Layer 8 of a small transformer language model trained on English Wikipedia (22 layers, counted from 0, width 128).
Take only the direct path to the model's output, skipping the later layers: a vector added to the residual stream pushes a token's score in proportion to its dot product with that token's output vector.

Output vectors of the tokens that the questions are about. A number n stands for n times 0.027.
" solo": -12 1 24 25 67 -18 -9 -18 23 11 -2 -23 0 -17 6 31 29 0 8 1 -8 -19 1 16 -3 -5 -9 0 18 3 -30 -6 0 -6 1 4 3 -14 2 16 10 -7 4 11 -15 5 2 1 -28 -1 1 -2 15 8 9 10 0 5 15 6 0 17 3 47 0 6 -16 -3 -17 -18 -20 15 -5 -13 -3 16 -5 2 22 -15 14 -18 5 11 -13 18 -3 -14 -23 7 14 15 7 -1 17 -2 -20 -16 12 -29 -7 -12 -4 -4 1 -13 11 4 11 22 -15 9 -11 -12 12 2 -4 -5 18 -9 10 19 8 -1 2 31 15 3
"æ": -24 -15 -4 8 68 -7 0 -6 2 -17 4 10 22 7 5 5 18 11 -14 1 -14 -2 -2 -2 6 -6 -13 10 -22 5 -49 -22 -8 11 -11 0 -7 10 -10 5 3 -19 6 17 -20 35 -2 5 10 1 29 19 30 -12 10 11 -28 -18 6 -7 -10 12 0 52 -10 10 -18 -4 19 -14 -15 29 5 8 11 2 -11 -4 13 -11 14 8 7 12 -11 32 5 -11 9 5 11 8 6 14 17 -20 6 4 -7 -25 -2 -9 -13 -1 -13 18 -7 -9 4 5 -14 -8 -7 16 -5 -7 -21 -10 25 -14 2 3 -1 -4 -24 -2 15 8
"itor": -20 -21 10 8 73 0 -4 -1 9 -11 9 3 -17 -12 -6 -4 28 10 -7 -6 -31 -6 13 -11 -22 -8 -5 -21 3 5 9 -19 -10 7 14 21 -7 -6 6 27 -9 13 -17 2 -11 63 -7 -3 -5 7 -5 -23 1 17 4 -7 -7 7 -13 -3 0 1 12 53 0 -16 0 21 -7 -27 -25 17 16 -20 -6 -3 -26 7 23 -16 -16 10 13 11 -8 3 -10 -10 -38 9 -9 -2 -4 4 18 10 -1 -22 1 -13 -3 -3 9 -30 -5 14 14 5 -15 7 10 10 30 20 16 9 -13 11 -4 -1 -11 -17 12 7 -4 -7 -12 3
"ger": -12 -6 -10 13 85 -13 -19 -14 30 -28 3 18 -24 -2 -1 6 25 -3 -7 -8 -18 2 -7 4 2 14 6 -28 -3 2 -20 -4 -17 17 5 -4 -4 -18 -5 -11 0 -12 -23 -9 17 48 6 30 14 -26 -30 -10 5 1 9 12 -6 -8 -12 16 9 7 -1 45 8 2 -2 19 -11 -25 -11 -8 -5 6 6 -1 -18 -4 -6 13 -7 28 13 1 -21 9 -24 -11 -6 16 8 9 -4 -13 18 -8 -10 -8 8 -27 1 2 6 -8 -36 8 -15 14 5 13 15 12 7 3 4 18 11 23 13 8 8 -9 9 6 8 6 -6 3
"es": 5 -3 21 -9 40 -5 -6 -13 10 2 4 -10 4 -20 -16 13 10 -1 9 9 0 1 12 8 27 7 -8 -9 21 2 23 -15 6 18 -6 7 -14 12 -1 12 8 4 17 14 5 -4 -8 3 16 16 -16 14 21 -9 0 5 0 8 -9 5 4 -1 24 51 26 -2 5 17 10 7 -17 19 14 -18 -32 -11 8 0 13 18 -11 6 -16 -4 8 -10 -16 3 -10 14 30 -5 11 -18 -3 -16 24 -31 17 -32 -3 3 -12 -20 15 10 0 4 20 27 1 8 16 -18 22 17 -17 22 33 -20 11 0 -21 -16 -23 -19 6 6
"fect": -8 -20 -11 -5 94 -26 -2 -15 29 -3 -20 -4 -24 -27 15 24 43 29 -6 19 -14 0 14 -25 8 -2 -3 5 14 4 3 -15 -14 -3 -5 8 26 12 24 -12 -13 -9 -14 -11 7 39 3 9 3 -3 -18 -7 -5 -7 11 15 6 -18 39 26 11 -4 -14 44 -10 -32 -9 15 11 -32 -7 21 -15 4 -2 13 -21 -15 14 -11 14 32 4 0 -4 9 23 -20 -21 -2 5 5 29 -10 17 1 -26 -5 -23 -14 -12 -4 -10 -31 -7 -8 23 12 9 4 -13 6 1 31 -16 -7 3 -22 30 16 -8 -6 -1 5 8 15 -24 6
" Opera": -6 -4 -1 9 36 12 -9 -27 3 -2 8 5 -5 -23 -5 10 6 2 -3 -4 -11 -6 12 12 0 -13 -4 -22 14 5 -19 -6 2 0 5 14 3 8 -3 5 3 9 -11 -4 8 38 -2 11 18 8 -1 7 5 8 14 24 -14 8 4 8 -10 -4 0 43 -12 -8 26 -7 7 -4 -13 37 -8 -10 -2 19 3 1 20 -4 -9 2 23 9 -1 2 11 -13 -12 -11 30 14 10 7 10 -2 -15 -10 0 -25 -10 8 -8 -16 6 -19 12 -11 -12 4 6 2 -15 1 3 2 0 2 29 -16 5 4 8 -1 -1 4 8 11
"eca": -14 -10 -1 13 78 -13 -32 3 26 -10 10 -5 -4 -22 -13 23 16 16 -4 -16 9 -8 3 25 41 -18 -4 11 22 3 -13 -2 -1 1 11 17 -16 -17 -13 8 19 -7 -19 9 8 54 -5 24 7 -7 4 7 0 4 0 25 -2 -10 16 6 26 -4 10 55 10 -5 -8 -5 8 -10 14 -3 -15 8 -9 14 -22 17 22 -23 3 39 13 -13 -28 14 7 -25 -32 24 41 -3 0 -2 -2 -19 13 -35 11 -19 -6 2 -16 -26 0 0 21 -19 -1 25 9 0 -1 -13 5 10 -8 13 5 -11 3 7 14 -11 10 4 -4 33
" meant": -29 -25 6 17 92 -10 1 0 30 -20 4 11 -16 -4 0 -12 40 2 0 7 -2 9 23 -15 -17 -16 16 6 -6 1 -17 -9 -2 4 -4 -8 2 3 11 1 -14 -19 11 6 10 53 -12 -5 9 6 -10 -8 20 8 4 23 -13 -2 29 8 -18 15 -8 41 -3 -9 14 -12 6 8 -25 12 2 19 -14 7 1 -32 6 1 -8 26 23 14 -19 19 -22 -22 -2 11 14 -8 6 14 22 -9 -56 -4 -10 -22 -26 7 -8 -21 16 16 14 -5 8 6 1 0 -1 11 7 -16 19 8 11 -1 12 15 5 1 -8 6 5 9
"zy": -27 -23 3 20 85 22 -11 -1 15 -20 23 14 10 4 1 29 24 16 6 -15 10 5 16 -14 -8 -14 -19 1 8 4 -6 9 -21 -10 -3 0 10 1 -18 -4 -2 5 -6 18 5 42 -7 8 -1 -27 -10 -9 -6 13 9 9 14 -7 10 12 -18 15 -23 41 8 13 -22 17 -11 -20 -14 12 -16 -3 -2 19 -10 13 38 4 -9 32 -1 12 -14 -12 0 -16 -2 14 4 10 17 -2 34 -18 6 15 -15 -23 -18 9 -1 -25 27 17 12 -15 -10 14 -19 -20 5 -21 -4 7 -7 -15 25 11 16 9 -8 10 1 7 14 -4
" itself": -1 -15 5 18 67 -30 -6 12 26 4 -1 -9 -11 -24 -5 -16 11 -11 -6 -3 -7 0 2 -19 11 -25 -22 -8 4 2 -13 -8 -22 -12 -3 3 16 6 -3 -6 -8 -3 0 -1 -3 31 -3 14 3 -1 8 16 17 -12 12 -2 -1 0 7 -6 -6 14 -7 34 -8 2 -14 0 16 13 -2 18 0 -20 -4 11 3 1 -7 -5 -27 12 22 6 7 -8 12 -18 -5 -13 11 18 6 -9 8 -16 -40 -24 13 -24 -9 -16 9 -29 7 -8 19 -24 24 15 15 6 20 -4 1 -2 -12 9 9 -15 0 1 -13 12 -7 -6 11 14
" this": -4 -21 9 11 35 -16 7 14 16 -1 1 -1 -9 -18 -10 -10 28 10 -18 -26 -8 -5 -11 2 3 -1 13 -8 11 2 -10 -1 1 -16 -15 14 -2 -17 5 -14 -8 -19 -16 -2 -8 21 -14 18 -8 21 -6 10 26 -6 -15 -16 10 1 2 17 -9 19 -3 6 9 -5 6 2 8 12 -2 3 1 0 -15 7 14 1 3 -4 -15 33 7 11 -10 -4 5 -2 -22 -16 9 15 14 -2 12 0 -15 -10 -2 -16 -5 5 -4 -29 8 -16 -2 -17 18 4 -16 0 2 -11 -9 -15 24 12 -15 -16 -18 11 -2 -14 -12 3 18 16
"uer": -19 -4 -7 0 84 7 -12 -33 16 -7 27 3 -7 -11 4 -1 51 -23 -1 -11 -5 -24 -7 4 -11 -17 3 7 5 4 -28 -24 1 1 13 5 -2 3 -9 -1 -17 -22 -4 9 2 42 15 18 -17 21 2 9 4 -5 7 -12 -5 1 -10 -1 -5 12 -9 46 -2 8 -1 -2 24 -32 4 3 15 -12 4 15 -6 13 31 22 -14 17 13 -7 -4 19 -6 -23 -25 20 13 -6 8 -5 3 13 3 -9 28 -24 -17 -28 8 -19 -1 -1 -9 6 -5 13 10 2 5 -10 -2 13 6 -3 23 11 22 16 16 -1 12 2 -9 -9
"isted": -18 -21 -6 -9 93 19 -6 10 24 3 -14 0 2 -7 12 23 24 1 -12 13 1 -15 7 -5 -14 -8 9 -6 6 6 9 -4 -20 9 -18 -8 10 34 -10 25 11 -19 -7 8 2 57 -6 17 -14 19 -14 9 14 -21 -9 5 -6 -12 27 1 -1 17 -11 46 -8 -15 19 45 8 -26 15 10 9 -11 -19 7 -1 13 37 14 6 3 12 20 -6 0 -5 -15 -5 4 12 -5 19 6 39 18 -21 -8 -4 -19 -4 -9 -3 -25 13 22 21 0 -4 29 23 7 4 14 -6 18 -12 20 15 -20 -4 10 16 -14 2 10 10 5
"ol": -25 -18 -3 2 65 14 -6 -14 12 27 -5 3 -3 -1 -1 25 16 2 13 2 -18 7 -5 -4 1 -13 -7 12 9 3 -20 -6 -5 -3 11 15 -8 21 1 10 1 -15 1 13 -7 35 1 -24 1 -22 4 -1 -6 -11 12 0 6 -5 15 7 -7 22 -3 50 -4 -4 -14 -4 0 -14 -22 14 3 14 5 0 20 4 14 0 -2 -4 8 3 -9 -29 30 -16 14 7 19 -5 27 -6 0 -11 11 -30 5 -10 -2 2 14 -14 -2 -9 -8 10 -15 21 5 17 -10 6 11 -3 0 19 18 4 9 -4 -27 -10 -7 11 6 -1

Each question shows what one neuron of this layer's MLP adds at an activation of 1. A number n stands for n times 0.028.

n166: -2 -7 50 6 -15 -25 -1 -25 -20 9 3 27 7 4 -30 2 3 15 5 -2 -10 -12 22 34 15 18 -37 -40 0 -23 15 -10 -1 23 -29 16 -7 -5 26 15 14 12 3 -13 -24 19 12 -14 -7 -5 6 -13 -18 26 -2 -5 6 0 1 -22 5 0 8 10 11 -16 26 -19 11 13 -27 18 -1 -38 -10 -4 13 12 -6 15 -6 -1 -8 9 9 27 -9 21 -27 -14 -17 -37 13 -32 34 26 -6 16 -15 12 -12 12 -31 -11 -60 -49 2 22 24 5 -20 -9 39 7 6 -15 58 0 2 14 6 -21 -18 21 -31 -21 -11 1
Which two tokens does it push up most, strongest first? "itor", "es"

n493: -19 -2 -14 2 -12 20 -27 -16 -11 -4 -45 32 -6 8 -39 10 -14 -4 -14 -15 11 -1 -10 19 7 -10 -35 12 39 -55 11 6 15 23 -13 1 24 9 14 4 -6 -14 1 43 -4 -1 24 -35 20 -10 -20 0 0 -37 -21 6 15 24 14 -15 9 5 36 18 -27 13 -26 2 -5 4 13 0 28 30 -2 -15 20 -4 16 17 20 -4 22 -3 -2 -12 28 -43 28 17 31 -21 1 0 3 2 3 -44 -19 17 -10 28 12 22 5 -3 -2 -11 -33 -25 25 6 -32 -10 -1 -29 18 -1 -33 22 33 22 -7 10 -30 2 -18 -42
Which of these tokens does it push up most? "ol"

n341: -56 18 -13 -3 -20 -11 -29 -2 -5 -39 -21 -23 10 -18 36 -5 -12 -10 17 -3 -2 -19 -10 21 6 -12 -15 -18 24 -13 8 -6 0 -17 -14 29 -11 20 -32 -7 0 14 -17 8 -14 -3 11 -18 -13 10 9 11 -16 14 19 -8 33 7 -30 0 -1 -36 -19 5 46 -35 35 -6 -20 19 -5 11 7 6 -3 0 5 -4 3 29 5 12 10 -18 3 -10 16 -42 -23 -12 -2 19 14 10 -7 -14 -7 -14 14 13 37 -17 -5 20 -23 0 26 7 -43 -25 -1 1 -25 4 -46 -5 13 -14 -10 -1 1 -12 24 -36 0 13 55 18
Which of these tokens does it push up most? " Opera"

n373: -16 4 5 6 -21 7 -5 37 5 17 -36 24 24 1 -13 18 -6 17 19 -12 -22 -7 1 26 28 9 -12 -2 6 9 4 -3 -1 12 1 1 -2 -15 -9 -26 25 -24 5 -4 -33 7 -20 6 -13 10 11 7 -60 16 -12 12 8 25 -21 7 7 -3 10 30 -35 4 42 6 -26 19 7 17 -14 23 14 -12 19 2 23 9 -10 1 -2 -7 1 19 26 8 13 37 -20 -9 -5 45 28 0 -5 -13 28 39 -10 -13 3 -8 -22 23 27 -15 -16 -2 10 -15 -25 -40 -4 -23 -27 -5 2 23 3 -4 -1 -4 -8 -1 8 10
Pushed down most: "fect"

n246: -5 -12 -2 -16 -1 13 20 -1 8 1 -14 -9 -17 21 -6 -1 -2 40 -44 28 -3 -14 30 4 3 5 -4 -4 42 -8 9 -50 22 14 -3 -14 5 12 -37 -11 20 11 -10 10 8 -10 2 24 16 24 -41 -31 7 -51 -6 -5 -8 -5 20 6 -6 17 -2 -28 29 -21 10 -5 -41 -4 30 15 -22 8 18 30 1 -21 -14 -24 -11 4 7 -28 -20 1 23 -24 30 -2 24 -5 26 -68 -30 -21 -9 -39 12 -6 -8 4 4 42 9 -21 24 9 -3 56 2 -32 23 -14 27 13 -3 -9 11 -26 9 -2 -30 24 6 -9 41 2
Pushed down most: "itor"

n53: -15 0 -11 33 46 9 -13 -10 -12 0 15 -2 23 11 2 -4 3 -48 17 5 -19 -11 -20 -7 27 -32 19 -8 12 -34 15 -13 2 -8 3 -18 -10 20 -8 -37 31 -12 -6 17 25 28 -21 25 14 -1 13 6 -15 17 -4 4 9 0 -23 -17 -20 50 3 -2 -41 14 28 16 -28 -23 7 25 15 20 -36 -13 -21 -26 -25 -13 1 12 -10 17 -15 -48 -21 29 10 -18 6 -50 -30 39 17 1 -26 34 -1 3 -27 28 12 -1 20 8 -10 0 9 15 -8 -30 13 -29 -15 7 9 -9 27 -15 4 2 -30 19 29 -19 29 -6
Which three tokens does it push up most, strongest first? "zy", " meant", "isted"

n162: 13 -27 -8 -17 37 27 -28 -21 1 -11 18 3 -15 19 -17 -14 1 -12 34 11 16 -19 -37 33 13 -12 -3 12 -25 27 2 16 12 9 13 -8 -23 -24 24 11 1 3 11 15 5 -27 -11 21 27 -12 21 -14 -15 -6 16 -14 15 30 22 5 -14 -9 -14 15 -9 -4 12 -6 6 27 6 23 5 -4 -26 -14 6 27 20 20 -1 3 -7 -18 -21 -13 0 -16 15 -7 34 18 -22 -43 -9 -28 9 -32 5 18 24 39 -14 -14 12 -3 -2 -4 -5 -36 0 -11 -42 -2 -26 13 16 -34 -18 -8 53 10 -1 -1 -9 13 -15 18
Which of these tokens does it push up most? "eca"

n107: -26 -16 16 12 -3 -9 -8 15 11 -26 -15 -40 -19 -36 26 -4 10 34 25 -1 2 5 42 -24 -19 3 -9 -36 2 11 9 -9 5 34 -27 15 -12 6 2 -28 -7 16 26 27 7 4 15 -13 47 3 -6 26 -9 -8 1 -36 -2 -36 -26 2 -29 -2 -3 -6 -1 -19 11 -20 44 53 -8 -16 -14 -3 -14 -10 9 2 -21 -14 25 1 -12 -14 17 -33 -33 31 -23 -3 -28 -21 30 19 -21 15 -2 -14 30 16 10 36 -45 12 5 -13 -1 -9 26 42 -20 27 8 14 1 15 -8 22 -26 10 -33 2 24 6 6 -11 1 24
Which of these tokens does it push up most? "es"

n344: 6 -5 -37 -20 -31 17 6 24 -4 -10 6 17 -8 23 -25 -25 -4 18 -10 5 -14 20 10 26 2 -2 -31 -27 -6 32 -28 -21 -10 30 -11 18 -29 -45 -14 7 20 23 -7 -30 8 25 5 -10 8 -32 26 27 14 16 13 9 -21 22 21 0 -4 -36 0 14 -23 13 24 -16 17 -23 -9 21 -20 5 44 12 5 -18 0 12 -19 -19 12 -18 21 -2 16 15 4 21 -33 19 37 -11 14 -12 -17 -7 -25 -35 30 8 22 6 -6 1 -8 23 -7 24 -1 13 -7 -16 8 -9 -17 8 16 0 -8 -2 -16 25 18 3 -14 -28
Which of these tokens does it push up most? " Opera"

n177: 39 21 -4 10 20 -30 30 3 -6 26 -17 4 28 6 -8 15 21 9 -2 16 19 -11 -42 9 7 -5 0 2 17 -14 -13 9 26 -17 10 -10 8 -25 7 8 7 31 30 7 -23 31 0 11 -33 -24 -34 19 -10 -10 7 -34 -2 -31 -8 -40 3 -50 30 -21 8 -7 30 15 -2 -8 -16 -5 -1 24 9 -50 0 -16 -23 42 7 31 -53 -9 32 -1 -5 11 39 -9 -10 21 -51 -13 6 -16 3 5 -19 6 7 17 -4 -37 27 -20 38 -39 -33 7 -27 5 -18 -14 -5 6 2 -11 0 5 5 -7 -36 4 -3 27 -13 10
Which of these tokens does it push up most? "es"

n496: 19 -5 -24 -16 -8 -3 11 28 -8 4 -3 34 -2 44 -17 -28 19 -24 28 -4 -35 -19 6 -19 -21 0 -9 17 -20 31 9 -6 -12 19 6 -17 21 -17 12 -7 12 21 25 -27 -7 26 28 -42 1 -19 -27 -7 -8 10 -14 10 -6 16 -4 -15 12 26 -41 5 9 -5 -14 12 41 5 12 -19 -7 -6 5 -7 6 -6 4 -14 -26 4 -29 4 0 15 -5 0 -21 -8 21 -30 -23 -25 -15 -40 -50 14 -15 23 -14 26 -49 15 -23 6 -15 -37 -3 15 -5 32 -16 -5 -8 14 8 45 21 22 9 28 16 -18 -10 -2 -19 6
Pushed down most: " solo"

n217: 7 -8 33 12 6 -12 47 5 -10 10 20 15 2 -10 -2 19 -11 -4 -42 -40 -15 9 -14 -49 -14 -15 18 -10 -40 -23 -3 -7 -15 -13 32 -4 2 0 0 4 -30 20 12 -37 21 5 -1 -16 -23 11 30 11 -24 11 -17 3 41 18 15 -21 -31 -3 6 -16 -20 2 7 7 26 37 -23 -6 22 -28 -3 -17 6 0 18 30 -3 13 -25 -7 -7 3 40 11 20 -10 36 19 -22 10 19 -18 50 7 -30 -4 4 0 15 -18 -37 -29 -6 -7 -32 10 2 -22 3 1 4 -3 23 -22 29 -16 -6 -5 21 -7 2 -2 34 15
Which of these tokens does it push up most? " this"

n430: 11 -12 -6 9 -22 -4 -1 -33 -42 -8 29 21 7 -15 -37 -1 -10 1 -10 5 1 24 -4 27 26 -28 -9 -6 -7 -17 -18 -13 -18 11 -20 -9 -15 38 17 -14 3 13 12 -17 0 -13 17 13 44 -1 -1 14 31 27 -16 24 -6 9 -3 1 -8 31 -9 0 -29 30 20 -23 21 -11 8 27 9 31 -18 9 -15 4 -17 22 -12 -2 31 -15 16 8 12 -9 0 -17 -5 14 -9 16 7 -12 23 -4 33 5 -7 2 -13 10 -6 -23 50 -7 -13 -15 17 31 -26 -6 28 -8 23 13 -40 -6 -11 2 11 -4 -10 -11 -3 13
Which of these tokens does it push up most? " Opera"

n160: -27 -1 -26 -1 -24 -8 18 55 24 52 18 -3 -5 41 10 5 10 2 -5 -44 -18 5 26 27 7 -10 -24 19 -8 -18 2 -1 9 -18 -3 -9 4 -1 21 0 11 35 -21 -3 12 22 -24 3 2 -13 12 -10 -34 -21 44 -20 -15 -5 -36 3 -37 -12 12 40 30 -4 -2 16 28 -3 53 -6 3 -14 -23 13 -46 -12 -23 -16 26 -32 -11 -4 42 -33 1 -28 4 17 -13 -30 -15 6 -1 -8 -11 14 -1 17 -4 -10 7 -24 18 -1 20 -18 12 -21 -25 -37 -45 -8 -42 -21 10 30 16 -23 2 24 -11 1 9 -26 -18 -18
Pushed down most: "ger"